Layer 4 of a small transformer language model trained on English Wikipedia (12 layers, counted from 0, width 128).
A neuron's activation on a vector x is SiLU(gate . x) times (in . x), where the dot is the dot product.

Input weights of the MLP neurons that the questions are about. A number n stands for (n - 500) times 0.00097.
n24 gate: 556 483 297 416 415 678 347 564 500 415 268 286 666 534 401 395 509 585 772 429 543 658 623 443 451 342 731 469 545 552 413 706 584 208 478 587 605 778 436 408 552 517 522 513 404 630 767 771 777 281 600 517 637 663 426 768 368 357 410 504 504 616 586 612 358 670 539 330 353 350 561 483 233 526 273 152 439 496 380 594 554 676 579 554 478 514 535 752 762 688 775 562 669 564 706 567 565 351 555 784 534 329 606 526 760 472 652 452 284 656 797 525 306 809 603 469 439 569 397 665 458 592 574 542 629 444 534 621
n102 gate: 616 675 589 606 518 478 592 428 452 509 608 361 500 356 509 451 518 602 280 685 401 659 500 469 247 630 50 249 664 696 417 418 517 199 227 530 487 513 500 623 435 330 318 659 483 487 600 48 669 473 399 404 612 552 513 546 532 422 464 22 600 612 617 478 431 446 531 487 492 659 395 242 156 478 382 625 391 761 603 598 479 433 395 305 536 551 565 496 461 607 370 350 504 405 543 596 565 747 611 612 526 414 632 668 339 325 417 500 571 903 444 398 606 448 431 478 632 587 419 727 398 796 394 390 576 557 682 304
n128 gate: 340 346 745 711 470 284 291 464 362 638 513 573 569 669 463 429 363 455 415 420 632 639 416 168 390 540 508 722 387 430 712 422 620 354 462 276 466 483 418 191 479 746 574 319 458 616 385 467 261 462 596 467 471 714 412 392 648 475 526 577 554 415 392 372 290 460 375 513 392 553 533 767 436 300 538 816 459 433 718 622 532 504 440 330 483 307 463 572 512 431 438 601 677 549 479 281 422 508 618 679 415 381 622 688 583 469 542 626 551 411 642 378 428 475 302 733 630 388 722 817 399 727 529 860 500 347 335 658
n230 gate: 606 590 368 627 583 554 509 487 419 588 237 408 553 470 394 622 59 570 486 388 203 704 686 314 441 521 509 615 500 656 424 425 530 430 472 710 252 409 407 541 752 316 665 459 424 674 487 514 266 574 495 608 368 310 473 444 210 536 644 633 616 491 353 580 717 931 487 280 483 315 397 518 376 478 442 332 397 432 413 320 355 612 483 385 349 420 393 738 509 284 593 505 361 593 744 380 762 432 601 463 697 915 373 597 380 543 410 269 423 617 447 338 209 460 558 495 550 670 495 365 138 319 527 683 418 652 639 352
n24 in: 579 744 462 654 638 315 534 516 264 233 465 254 237 133 293 547 336 496 414 541 662 542 826 530 376 270 408 556 398 571 483 438 306 545 646 429 487 470 604 635 608 315 367 428 315 441 500 445 588 448 462 264 508 492 559 383 430 567 526 496 416 522 583 342 434 576 205 647 294 719 639 546 380 475 352 683 517 492 457 652 432 423 488 520 376 256 404 391 529 488 475 496 504 396 259 492 642 407 250 444 410 479 459 603 454 301 626 487 590 292 344 869 244 634 254 816 449 450 478 542 676 547 445 639 461 563 610 232
n102 in: 667 624 332 437 458 496 454 613 359 387 194 640 601 227 480 609 653 677 852 636 414 483 654 462 513 512 608 254 236 628 723 488 468 568 55 516 575 374 435 716 594 318 557 654 446 574 414 566 591 445 679 741 492 463 434 452 560 541 680 335 574 466 196 463 578 480 641 409 695 293 351 492 356 454 558 798 282 653 576 617 508 587 476 543 584 465 471 648 614 492 87 529 448 525 455 591 537 575 649 483 698 508 589 581 430 522 636 558 571 331 249 492 592 690 414 492 467 496 538 504 291 241 596 452 631 603 564 566
n128 in: 302 625 677 654 518 402 657 679 451 325 596 339 273 613 209 527 413 765 514 655 558 572 378 721 436 453 598 509 622 673 705 253 246 548 390 576 612 373 478 639 438 715 167 694 558 424 553 460 411 748 365 352 649 187 392 496 402 584 366 527 504 358 562 456 571 581 401 850 504 570 277 406 239 666 334 632 406 564 592 544 373 315 315 428 723 580 522 724 549 654 522 559 678 655 482 389 491 532 382 761 452 518 622 592 304 542 411 130 436 261 705 661 527 160 611 514 613 634 509 554 404 532 595 570 724 545 370 219
n230 in: 697 678 374 523 523 708 634 504 496 418 345 573 700 599 575 697 500 556 564 633 109 419 626 473 324 462 522 327 771 469 363 553 714 444 418 628 482 477 193 442 504 549 522 195 376 527 535 580 347 345 714 487 644 347 536 727 301 747 652 464 460 614 619 452 513 712 460 304 517 146 313 473 332 540 522 636 416 567 354 526 297 218 534 530 450 500 460 564 127 400 465 397 371 697 403 308 791 684 790 300 522 622 413 566 213 692 203 374 536 466 287 457 347 367 570 563 710 438 637 625 414 635 442 353 509 535 659 478

Each question shows a token from some text and the vector x that enters the MLP there. A number n stands for (n - 500) times 0.011.

"pre": 585 476 501 386 347 654 459 472 476 724 455 682 534 538 409 404 463 358 569 381 500 445 245 452 512 335 474 535 675 543 354 477 466 546 413 435 361 463 490 522 223 406 388 514 444 342 523 531 436 451 541 514 492 398 487 572 525 556 407 658 575 653 608 476 533 477 519 501 510 685 597 502 688 420 547 363 527 409 314 379 618 348 475 385 379 405 340 601 351 507 351 504 272 379 603 542 388 760 499 428 453 530 559 273 546 482 447 383 492 549 430 505 420 523 557 505 606 520 341 473 600 425 543 564 509 502 562 597
Which three neurons fire most, strongest first? n102, n24, n128

"Ne": 613 467 578 543 392 586 486 398 497 480 448 569 461 536 534 320 415 422 480 505 537 410 379 563 543 393 426 538 544 488 419 440 496 616 532 453 466 277 474 720 531 418 453 786 442 652 562 604 495 360 488 548 580 499 543 532 419 545 365 526 638 488 553 582 596 461 509 564 520 446 440 517 626 419 471 405 442 462 331 494 721 353 615 517 461 425 357 259 616 508 415 518 399 578 510 482 487 550 413 469 269 440 448 472 625 431 518 422 522 401 475 521 547 480 477 490 348 386 380 461 443 231 740 555 294 592 421 668
Which of these neurons fires most? n230

"en": 382 257 410 478 437 527 492 428 481 441 600 511 571 477 335 547 424 523 537 519 760 362 383 434 424 472 575 536 537 704 381 307 577 544 661 342 557 389 524 663 486 580 333 548 525 602 597 546 477 505 487 531 582 627 655 365 389 453 396 525 481 422 527 367 508 595 506 571 507 584 487 506 548 463 362 480 417 377 388 318 601 454 618 509 753 344 627 593 370 483 464 681 518 638 469 534 459 666 557 528 476 458 548 338 485 322 540 493 526 412 500 539 524 357 268 592 218 560 499 537 586 377 584 334 345 420 411 463
Which three neurons fire most, strongest first? n128, n230, n102

"g": 608 471 456 397 463 451 437 556 537 631 413 694 487 435 558 434 519 448 473 446 546 535 384 587 449 529 405 419 518 435 362 396 586 521 709 343 477 394 517 479 398 480 533 683 390 452 485 672 457 480 460 277 228 444 554 463 518 471 413 618 636 713 560 595 576 566 691 514 582 670 516 545 356 494 524 375 331 541 447 456 522 396 523 409 451 353 324 469 461 406 469 569 352 504 424 540 474 776 499 550 391 370 469 516 502 467 442 569 521 483 596 504 597 666 589 552 484 487 486 498 483 281 509 570 423 627 620 601
Which of these neurons fires most? n128

"5 ": 548 583 410 375 252 474 608 472 328 481 429 550 408 556 581 359 493 433 560 567 619 478 340 567 298 600 489 493 584 630 527 436 569 657 423 424 411 455 324 565 428 454 594 635 414 473 571 578 431 488 429 411 249 452 540 589 333 588 326 423 550 552 635 382 459 365 611 470 407 461 474 575 481 591 549 729 415 494 486 470 523 369 438 332 403 441 494 325 373 586 421 611 681 415 593 572 474 496 300 537 428 354 446 365 378 483 528 460 492 547 589 573 598 602 464 470 435 582 397 555 553 573 481 451 528 556 544 654
Which of these neurons fires most? n102

"High ": 585 538 427 381 351 700 434 357 369 485 465 496 419 483 451 443 342 358 619 517 460 464 377 514 326 467 481 579 516 397 457 592 495 545 434 348 498 402 670 472 435 469 483 643 448 617 653 585 397 369 381 512 345 491 615 596 371 539 363 387 651 570 646 455 627 465 614 594 474 470 639 444 503 397 551 478 510 583 458 419 583 233 420 459 554 459 428 456 384 560 448 641 454 528 630 488 433 464 245 599 594 385 634 433 668 490 472 462 503 596 557 599 541 523 358 382 521 482 395 464 567 473 554 480 345 563 620 608
Which of these neurons fires most? n230

"f": 451 379 475 493 389 623 329 552 514 508 361 707 462 376 397 403 500 535 593 467 631 412 393 694 341 454 460 545 634 456 516 472 538 505 524 449 534 563 518 564 423 498 551 715 309 412 488 635 482 425 366 390 394 489 552 463 466 608 383 692 525 627 605 472 547 547 493 553 650 628 399 462 374 506 351 485 468 558 414 497 639 290 590 426 456 350 414 438 556 352 499 433 526 433 392 599 525 747 347 544 322 449 517 543 550 593 575 371 513 436 485 477 574 674 564 426 559 495 335 541 561 448 561 470 423 571 566 561
Which of these neurons fires most? n24

"ship ": 501 498 386 472 447 704 486 425 398 387 338 483 401 441 447 418 394 554 708 472 550 673 403 552 509 384 504 522 601 558 508 559 467 537 546 415 602 379 410 531 481 501 572 521 377 531 503 695 396 484 561 568 175 489 562 620 423 489 350 379 603 532 754 467 394 365 461 571 479 370 611 437 446 566 602 557 454 439 452 420 557 308 473 460 574 390 522 544 373 482 497 619 663 557 496 419 515 607 375 484 494 472 514 377 461 456 475 584 348 622 649 572 618 461 339 307 498 627 518 441 481 608 549 448 472 502 373 517
Which neuron fires most, and how strongly? n102, at about 0.1

"Arm": 392 508 569 454 384 755 505 326 390 598 384 577 545 353 420 428 320 482 605 532 442 544 515 558 382 450 620 619 695 470 396 550 482 569 684 391 553 555 503 638 502 558 369 685 413 573 475 617 526 328 547 253 534 505 472 553 487 438 397 548 607 583 504 489 660 482 654 545 431 472 424 658 550 437 552 323 442 550 421 462 624 345 635 434 394 374 375 522 366 660 390 516 475 427 493 530 473 581 490 516 526 366 498 449 578 359 640 421 503 499 579 600 592 463 550 356 500 499 287 429 462 601 533 416 322 547 426 627
Which of these neurons fires most? n102